Layer 12 of a small transformer language model trained on English Wikipedia (16 layers, counted from 0, width 128).
A neuron's activation on a vector x is quick GELU(weights . x), where the dot is the dot product. Quick GELU of z is z times sigmoid(1.702 z).
The model reads these tokens: " s" "ent" "ence" " can" " be" " a" " dec" "l" "ar" "ation" "," " an"

The vector x that enters this layer's MLP at each token. A number n stands for (n - 500) times 0.02.
0 " s": 33,465,461,549,470,485,576,487,465,487,451,443,500,495,476,498,519,506,474,488,504,529,478,486,515,492,603,504,476,515,466,498,510,526,510,484,530,545,523,466,494,530,521,544,455,491,503,493,460,518,492,511,545,491,480,464,526,461,503,488,522,528,520,557,466,537,480,532,474,504,480,455,535,473,487,528,511,473,497,520,475,427,523,480,534,478,459,484,540,526,480,462,498,490,494,453,599,542,490,534,504,534,514,534,502,495,515,465,554,513,515,483,536,527,490,543,526,496,520,519,497,466,523,532,506,467,501,446
1 "ent": 179,432,377,443,539,487,300,517,391,418,534,476,452,448,450,478,483,567,441,424,417,596,538,444,455,528,498,499,501,471,551,481,525,605,477,407,552,545,558,539,513,405,538,453,457,433,442,361,427,514,634,591,501,412,454,622,605,585,563,463,462,464,539,597,493,453,301,501,628,396,540,415,459,537,458,407,561,365,469,454,512,369,395,418,528,480,551,513,372,471,478,517,592,550,546,469,516,594,460,417,430,468,462,536,492,683,668,596,422,542,401,600,457,593,458,552,535,657,522,572,579,486,424,519,566,560,509,562
2 "ence": 151,474,404,451,597,558,408,461,297,425,529,484,490,494,443,494,547,534,453,430,454,529,465,554,489,456,446,459,453,518,537,519,487,463,470,498,537,558,500,514,451,352,483,558,549,542,556,508,324,478,629,504,426,488,501,491,476,479,544,435,632,412,519,449,514,531,475,563,564,474,526,615,481,481,507,515,569,448,450,361,466,334,427,451,462,470,490,442,488,414,508,488,534,515,466,543,418,532,514,492,512,515,465,517,465,448,530,568,442,476,481,474,540,675,458,541,435,654,488,594,484,493,460,494,457,591,497,598
3 " can": 230,428,485,489,609,484,562,435,513,521,555,333,563,499,387,505,520,540,518,512,465,367,590,581,327,604,530,487,505,451,524,620,538,531,424,603,601,720,489,444,500,532,502,460,467,420,409,417,389,538,554,678,579,518,477,445,459,504,620,438,444,430,480,331,666,593,470,478,479,474,507,526,497,470,419,424,514,296,641,430,449,300,362,477,429,589,383,411,475,506,581,537,524,391,547,442,583,564,591,534,459,482,503,547,580,442,384,558,437,475,428,600,624,575,574,431,329,480,504,552,533,646,466,432,550,548,447,545
4 " be": 183,572,534,464,516,557,543,490,491,316,480,478,634,462,448,559,539,463,519,490,457,427,479,606,482,501,387,483,532,425,463,548,436,484,572,618,505,561,525,541,479,592,536,504,429,335,440,501,571,507,582,671,562,612,451,486,594,584,610,388,535,414,572,422,446,486,418,446,466,567,505,524,450,492,537,483,485,428,553,513,489,248,280,540,411,620,399,503,595,595,567,501,450,529,535,355,549,486,451,483,460,532,561,528,574,522,505,571,460,509,516,601,631,589,512,556,375,529,528,521,628,575,487,515,439,527,430,512
5 " a": 162,596,553,481,411,556,596,400,571,484,571,546,494,582,509,535,562,448,450,568,442,507,511,505,502,535,478,503,440,550,616,490,463,379,538,517,592,523,381,557,484,485,589,598,469,426,519,501,564,501,574,510,609,492,396,518,552,497,507,656,486,394,532,543,491,447,445,437,386,530,418,468,545,448,453,490,417,373,367,417,513,252,441,544,425,511,417,594,611,447,551,470,417,494,433,512,587,500,498,516,512,508,490,528,570,519,543,562,483,526,515,543,569,460,464,458,398,413,529,560,606,502,461,522,671,575,509,452
6 " dec": 229,553,490,443,506,546,462,390,565,547,537,358,448,452,352,518,456,570,306,508,423,443,467,505,395,622,250,521,535,441,416,484,586,569,393,405,446,615,520,437,400,419,523,484,453,413,467,596,524,503,546,626,491,618,533,418,505,472,520,616,388,511,482,401,453,446,469,573,579,525,544,559,456,474,507,391,458,363,517,555,531,502,524,371,642,640,501,397,508,553,380,537,483,506,511,542,721,461,507,382,464,467,505,548,469,489,717,431,467,586,414,443,449,524,538,494,352,474,570,508,686,558,536,496,623,514,656,457
7 "l": 306,349,542,563,432,566,520,506,431,483,481,184,439,565,408,505,343,483,383,448,559,494,572,567,485,527,339,522,587,467,652,473,444,464,608,511,508,611,540,477,546,388,661,580,576,524,520,619,640,412,539,503,551,395,594,540,462,510,444,455,552,471,446,444,590,399,519,619,443,530,419,542,451,482,579,477,529,521,491,457,423,350,425,496,370,485,528,361,400,472,615,560,556,519,503,484,788,612,496,457,487,464,432,395,439,373,702,585,445,513,502,402,523,386,533,560,413,596,507,484,584,671,703,476,602,526,418,445
8 "ar": 263,470,413,436,592,510,461,535,304,386,576,406,526,555,508,598,333,480,386,467,493,479,486,521,329,550,259,498,527,375,490,598,554,412,610,478,484,545,502,415,572,432,623,589,520,521,594,484,576,482,676,611,564,460,473,565,574,539,425,523,385,467,498,647,546,507,607,425,440,543,567,592,458,548,562,415,460,438,538,412,543,281,361,510,451,370,426,575,554,412,531,503,488,487,525,383,547,693,451,527,598,438,455,521,407,430,527,423,539,435,641,539,475,452,525,569,378,478,539,552,524,649,532,361,609,529,590,464
9 "ation": 203,514,497,457,518,598,399,486,293,470,541,505,434,527,434,601,460,505,427,464,403,445,400,542,431,534,386,470,452,433,546,581,458,387,532,470,565,512,482,570,561,399,497,528,425,576,525,503,454,505,670,430,406,572,512,533,490,584,494,498,354,462,483,549,571,545,505,480,553,585,505,554,460,467,581,501,508,369,498,476,465,339,495,416,538,490,369,403,587,485,442,597,696,502,467,511,502,623,482,530,600,617,550,476,479,489,542,572,449,525,594,564,569,641,492,519,406,595,588,548,522,475,493,440,460,423,559,657
10 ",": 197,466,488,498,541,622,524,468,563,468,496,444,476,523,496,543,589,549,408,511,468,490,479,451,441,505,435,488,224,458,429,507,501,449,446,525,494,516,527,569,510,494,622,424,566,414,425,568,465,563,509,579,546,704,510,566,530,552,491,481,518,483,417,430,514,453,531,459,524,483,530,562,468,520,503,481,543,414,516,534,497,227,440,440,509,503,377,488,381,484,532,531,537,553,516,454,430,613,476,406,436,484,483,513,583,411,476,500,435,477,528,423,542,428,540,487,325,470,587,467,524,490,460,516,492,477,485,590
11 " an": 152,513,467,469,405,492,534,401,534,384,474,466,521,510,508,545,577,430,506,511,467,363,466,476,390,528,542,496,491,498,559,525,504,327,477,441,452,561,513,492,554,476,423,506,512,483,556,523,530,509,528,595,563,438,436,461,518,469,622,573,580,460,431,373,457,454,358,586,462,520,490,490,535,521,357,423,454,470,444,520,490,257,413,426,393,470,484,490,591,390,507,609,470,577,529,475,556,426,574,487,563,526,563,512,474,516,409,456,505,556,450,596,551,570,461,473,385,409,538,424,628,582,532,549,614,375,486,527

Each question shows the input weights of one neuron of the MLP. A number n stands for (n - 500) times 0.0012.

n580: 581,410,539,538,361,394,550,509,470,682,456,500,512,523,407,616,449,563,509,494,440,443,494,479,555,346,622,566,525,373,309,655,602,464,644,315,470,474,650,491,497,515,603,518,422,584,624,463,521,659,264,595,326,494,652,510,399,521,245,533,586,509,613,538,541,549,558,526,410,342,636,359,456,535,530,383,497,506,547,572,577,516,512,629,414,518,546,377,258,463,593,344,561,577,479,753,488,767,388,503,333,497,646,450,473,588,388,478,431,463,545,259,398,395,439,388,497,565,351,451,340,479,500,622,439,506,576,455
Which token does this neuron like most? 7 "l"

n64: 573,355,535,410,438,560,725,531,612,464,577,459,566,561,491,609,657,491,412,655,442,680,500,644,488,488,655,449,593,582,458,328,365,477,376,442,535,267,540,529,594,580,480,620,425,485,562,542,667,465,347,360,576,362,430,586,500,387,471,401,485,483,434,585,497,447,599,643,448,486,398,444,343,564,408,607,614,562,443,471,373,518,617,330,293,381,532,535,555,459,488,618,309,592,511,377,380,667,411,514,348,483,488,468,619,611,503,479,407,533,457,595,517,378,348,465,410,434,470,500,573,523,482,365,635,392,380,595
Which token does this neuron like most? 5 " a"

n94: 647,316,610,729,391,284,433,626,456,613,478,510,458,512,581,344,399,529,401,494,484,481,589,428,733,393,625,601,723,432,440,471,271,513,529,500,480,578,649,457,595,483,399,637,429,620,490,261,545,458,510,551,370,390,440,462,589,445,591,562,526,471,490,826,659,585,471,312,348,532,317,616,602,547,655,667,392,405,500,594,520,616,595,564,534,516,628,284,373,648,551,553,559,550,598,389,467,642,500,633,454,576,474,455,510,359,548,533,558,519,390,404,490,586,475,634,625,621,413,395,529,596,592,557,290,461,618,375
On which token does it fire most, and how strongly? 7 "l", at about 2

n34: 531,580,553,575,476,509,430,509,585,573,477,455,415,337,594,314,402,521,488,548,559,461,436,554,461,387,582,396,649,640,639,341,515,509,674,619,491,451,465,347,706,512,455,587,376,598,546,442,341,624,509,442,433,509,506,347,527,279,363,393,379,394,755,515,561,425,515,456,459,506,431,488,561,460,538,503,733,557,465,521,536,542,445,438,537,390,431,394,556,458,474,337,217,337,451,261,473,624,426,567,419,572,413,568,546,420,285,339,574,477,488,564,529,464,526,533,580,293,438,482,675,679,464,472,500,440,497,488
On which token does it fire most, and how strongly? 0 " s", at about 0.96

n475: 599,559,707,473,395,485,583,470,544,684,448,419,355,569,500,530,444,342,566,447,380,373,448,378,500,413,491,583,582,413,516,334,703,627,549,438,491,434,386,660,425,579,556,331,500,444,582,423,426,383,473,372,576,365,329,373,532,423,497,481,563,552,436,516,461,506,459,540,685,627,438,449,643,413,534,587,439,541,610,404,579,500,570,417,468,500,641,555,562,632,306,459,484,311,491,550,444,599,616,461,616,461,425,585,561,346,338,386,667,494,216,487,408,383,323,366,512,323,615,422,637,558,728,352,378,316,588,457
On which two tokens does it fire most, strongest first? 6 " dec", 11 " an"

n162: 552,588,551,558,610,516,529,472,656,568,354,522,305,530,519,601,754,326,478,497,362,592,413,192,468,297,673,497,439,401,474,450,381,582,390,532,424,463,658,628,414,367,478,577,364,528,614,503,406,487,423,475,540,349,521,567,552,591,465,577,516,708,459,579,640,429,443,693,365,466,510,400,562,494,446,497,606,705,472,405,751,531,478,679,560,399,638,484,529,554,726,539,407,697,525,340,513,481,403,454,398,448,641,593,667,513,584,406,256,542,585,675,491,536,340,596,436,484,575,426,446,525,673,503,449,513,545,428
Which token does this neuron like most? 11 " an"

n424: 598,530,470,474,409,584,690,474,742,315,532,418,507,490,474,529,563,585,493,654,523,685,464,547,460,622,425,453,581,583,567,415,454,615,576,586,374,401,293,607,277,678,487,586,276,563,484,660,510,585,394,503,577,533,717,347,614,546,609,437,658,697,539,524,539,557,570,419,523,529,656,483,523,293,598,637,506,663,617,520,413,644,400,461,481,668,624,438,487,477,582,379,316,483,426,297,480,805,358,606,537,545,547,455,532,462,521,409,507,645,303,547,552,416,449,487,497,468,400,493,252,533,616,517,460,407,293,271
Which token does this neuron like most? 4 " be"

n555: 566,440,522,404,620,634,645,317,571,523,632,471,449,586,446,420,449,716,619,515,389,647,531,481,529,452,500,404,459,487,435,412,478,506,392,542,596,392,630,351,420,578,394,606,385,513,397,645,598,491,466,550,428,500,602,450,442,351,555,378,539,367,487,580,519,481,388,387,510,426,481,607,522,494,567,701,509,655,469,710,552,565,525,601,624,462,645,402,484,709,443,283,387,422,621,275,484,605,326,606,439,825,397,556,556,229,375,425,427,491,490,265,370,493,608,455,509,353,388,539,663,475,539,589,603,282,432,544
On which two tokens does it fire most, strongest first? 0 " s", 10 ","

n294: 612,310,573,561,428,513,576,484,733,323,520,393,434,580,430,603,510,387,453,522,493,460,523,541,595,383,536,217,439,490,476,593,298,433,497,433,517,387,563,436,655,463,493,621,470,410,709,545,351,636,670,437,751,467,445,461,544,377,577,413,497,477,616,441,624,608,433,500,394,559,440,541,592,275,553,604,566,632,553,580,619,485,493,357,697,183,483,467,487,544,414,568,436,609,259,500,446,560,430,464,490,604,497,733,578,510,532,452,483,740,470,688,666,613,484,624,400,621,640,460,634,404,571,448,682,315,530,487
Which token does this neuron like most? 11 " an"

n428: 536,513,629,591,305,281,497,409,558,434,506,377,355,313,555,466,325,532,812,584,439,562,379,566,513,639,487,590,654,487,473,397,400,435,687,425,402,522,629,300,493,391,412,650,451,458,434,550,371,487,440,404,437,391,544,476,526,558,549,542,437,658,353,486,332,438,565,580,629,311,529,408,570,500,445,415,404,480,605,685,497,639,583,384,506,539,700,500,581,746,593,559,250,517,617,386,458,645,466,437,340,456,575,512,639,587,497,520,403,565,336,576,400,361,374,630,422,487,472,428,607,468,660,420,608,307,411,333
Which token does this neuron like most? 6 " dec"

n192: 543,640,543,527,422,512,566,429,901,616,449,408,561,376,597,524,595,396,646,550,461,436,747,571,543,439,494,559,475,734,469,542,451,528,546,349,432,461,643,503,478,528,738,593,479,610,593,624,546,479,518,379,569,500,663,497,494,530,528,586,668,503,412,567,407,581,614,503,384,443,546,341,410,465,506,503,578,500,606,525,640,434,764,613,410,573,571,521,531,574,609,356,335,612,542,534,469,515,497,407,451,452,599,703,611,478,490,305,365,544,482,563,357,456,678,651,565,440,550,472,442,372,531,411,627,475,481,433
On which token does it fire most, and how strongly? 5 " a", at about 1.2

n227: 559,641,536,529,261,607,673,653,606,221,477,628,595,456,487,636,698,556,630,465,477,536,448,500,583,388,484,539,419,480,231,386,428,602,533,477,474,433,628,507,643,547,454,556,418,526,641,630,474,480,497,383,580,575,669,483,681,493,609,407,684,513,493,614,355,607,619,546,320,446,642,560,594,697,490,593,574,713,510,740,443,556,529,572,394,615,490,640,417,606,582,349,336,383,593,470,537,638,491,539,400,621,507,654,664,565,426,749,369,538,402,308,529,453,497,589,341,442,362,663,503,598,480,350,557,490,417,363
On which token does it fire most, and how strongly? 4 " be", at about 3.7

n504: 588,634,763,560,440,410,575,711,524,346,426,625,376,465,591,468,658,389,636,478,503,500,442,483,570,444,487,431,699,447,332,363,526,602,585,371,592,494,507,420,457,929,473,424,556,424,545,303,539,477,580,474,583,262,357,542,591,454,573,487,543,536,377,435,355,553,622,373,356,487,530,440,545,598,353,586,416,550,383,760,567,523,487,699,313,552,533,363,345,447,393,533,440,456,683,573,348,461,330,471,613,513,427,479,590,466,458,524,546,623,392,554,497,601,312,497,617,584,318,377,563,546,583,320,470,477,527,366
Which token does this neuron like most? 4 " be"

n382: 565,373,461,444,321,408,581,444,511,485,476,497,395,485,455,757,503,485,439,569,398,573,431,613,521,309,461,279,400,491,515,431,422,542,476,594,530,532,461,546,482,590,558,390,461,488,728,487,467,437,568,452,379,452,573,503,537,443,415,329,552,536,503,509,636,635,546,503,398,391,506,537,330,404,651,559,444,531,530,597,632,432,521,590,589,470,479,581,552,751,560,506,414,463,488,305,30,608,407,396,527,618,534,542,538,453,497,562,412,422,515,754,446,429,462,625,485,714,512,488,652,503,503,588,583,631,420,470
Which token does this neuron like most? 4 " be"

n560: 544,704,424,497,635,474,534,394,580,507,549,566,589,525,556,408,474,566,570,532,605,480,217,356,584,351,621,517,497,391,378,680,477,553,813,500,281,487,369,390,537,503,460,430,507,668,600,435,562,493,513,533,368,398,458,476,618,474,666,427,446,559,435,773,506,527,626,599,579,564,460,487,471,567,632,603,675,443,679,427,430,518,484,556,415,200,544,402,593,570,346,315,202,624,452,457,480,667,563,494,387,817,610,515,387,527,412,544,398,522,523,568,539,530,593,380,586,490,396,450,510,520,706,555,710,330,517,562
On which two tokens does it fire most, strongest first? 8 "ar", 0 " s"

n296: 623,361,614,531,545,429,572,660,514,506,313,646,154,387,440,515,421,367,500,561,525,529,534,471,526,373,666,442,552,525,584,538,365,491,484,605,541,525,607,461,554,587,497,522,434,535,488,313,421,377,534,413,469,503,601,533,503,702,580,513,487,412,472,503,522,535,596,541,478,697,691,519,422,283,734,592,419,468,750,490,394,576,571,629,735,465,568,406,386,718,657,339,735,345,466,346,554,541,491,574,567,589,513,593,562,332,564,335,462,433,453,536,349,409,482,596,518,593,597,564,354,400,554,605,612,538,551,447
On which token does it fire most, and how strongly? 9 "ation", at about 0.26

n721: 583,689,418,548,316,468,490,439,526,446,468,480,585,440,559,639,500,690,560,403,308,572,684,493,447,454,497,533,638,444,577,506,327,709,297,658,546,227,621,606,437,744,325,480,510,543,474,480,353,533,667,565,423,380,548,593,554,454,411,345,510,474,675,469,429,620,599,468,497,465,507,400,693,652,578,529,600,434,539,503,433,684,452,480,593,454,533,461,549,589,500,430,420,290,465,321,490,647,209,554,626,401,629,461,570,534,367,356,657,349,500,510,533,580,255,477,528,410,384,580,612,532,583,259,447,480,450,484
On which token does it fire most, and how strongly? 4 " be", at about 0.48

n699: 584,663,560,747,465,269,494,671,424,407,361,547,478,506,553,464,629,478,548,434,494,450,742,516,573,494,565,460,497,484,474,506,528,635,588,513,513,476,525,628,424,551,408,551,349,538,512,331,431,706,552,494,537,341,485,583,615,603,528,392,522,387,472,569,355,535,595,355,394,332,453,558,401,467,497,427,410,532,537,604,532,508,580,397,440,409,372,406,525,529,512,743,452,526,641,325,259,691,593,660,516,579,697,332,598,412,379,648,500,416,566,603,584,506,366,468,536,503,350,335,607,690,605,376,720,614,554,400
On which two tokens does it fire most, strongest first? 4 " be", 3 " can"

n115: 599,376,445,529,519,393,538,491,598,298,539,549,603,366,506,459,488,748,435,694,467,600,548,531,549,406,665,602,581,579,503,632,217,615,403,262,491,453,630,620,341,354,448,479,503,509,613,453,253,605,429,383,470,422,620,589,410,358,723,485,596,687,524,475,414,592,427,441,536,467,643,503,601,403,388,420,476,512,605,524,410,587,696,385,607,536,478,388,339,463,365,395,599,525,509,377,555,569,485,530,417,544,405,545,539,472,662,447,467,605,521,531,524,494,512,549,576,446,520,506,588,335,635,541,531,362,611,608
On which token does it fire most, and how strongly? 1 "ent", at about 2.5

n568: 585,506,618,561,475,438,422,573,557,469,461,403,434,576,566,433,333,542,362,601,461,533,521,521,417,609,623,427,478,288,241,703,557,566,542,479,412,526,482,466,658,503,485,460,494,551,476,431,422,461,515,637,503,548,655,487,488,515,509,400,644,644,476,661,346,320,515,403,524,329,546,349,485,509,822,576,583,341,336,482,429,565,571,650,580,431,503,542,488,476,407,439,420,389,544,369,433,473,488,506,479,330,488,553,541,375,429,645,524,595,584,475,428,661,532,524,710,604,431,308,651,635,515,484,182,406,540,467
Which token does this neuron like most? 1 "ent"

n112: 609,421,666,364,663,544,586,348,523,637,444,407,433,472,560,678,462,494,568,619,750,452,453,384,435,430,607,484,582,289,568,320,595,605,646,586,481,331,589,435,487,598,477,307,554,417,488,309,532,592,375,371,460,291,407,497,734,513,372,410,374,462,604,400,534,394,519,551,608,537,734,604,503,577,649,605,726,535,469,484,490,460,331,497,427,411,497,528,484,494,443,490,468,412,534,510,487,601,357,525,506,475,597,573,637,417,279,353,595,409,621,474,440,314,553,577,515,265,728,429,573,513,670,543,545,468,477,443
On which two tokens does it fire most, strongest first? 8 "ar", 10 ","

n514: 561,618,621,643,430,397,531,427,691,554,371,520,304,487,464,544,424,598,690,538,562,431,471,567,420,585,480,445,479,523,557,500,435,739,598,296,408,503,359,540,563,567,377,669,503,464,490,650,477,751,481,413,532,735,532,600,544,359,583,480,547,699,390,514,465,593,655,535,654,637,338,567,526,487,379,653,516,487,426,500,590,614,690,513,703,549,623,340,596,825,256,574,273,433,468,424,381,686,472,648,530,427,563,621,490,452,490,409,510,544,523,389,441,480,423,523,601,510,559,377,602,236,560,609,497,510,510,373
Which token does this neuron like most? 6 " dec"

n633: 649,327,716,525,456,310,436,545,576,319,284,457,301,503,712,585,484,533,540,403,598,451,416,290,414,516,520,585,434,606,587,578,542,523,523,625,480,395,585,340,507,420,404,563,477,536,410,578,272,533,436,484,359,396,519,479,537,689,616,583,553,680,555,572,539,603,391,461,520,481,619,169,419,487,657,414,510,417,600,477,580,600,523,516,756,533,700,399,332,613,653,480,623,574,510,401,444,627,349,436,689,513,477,551,696,384,521,389,546,368,448,554,507,265,513,702,525,474,556,427,530,406,536,565,610,507,444,344
On which token does it fire most, and how strongly? 1 "ent", at about 0.66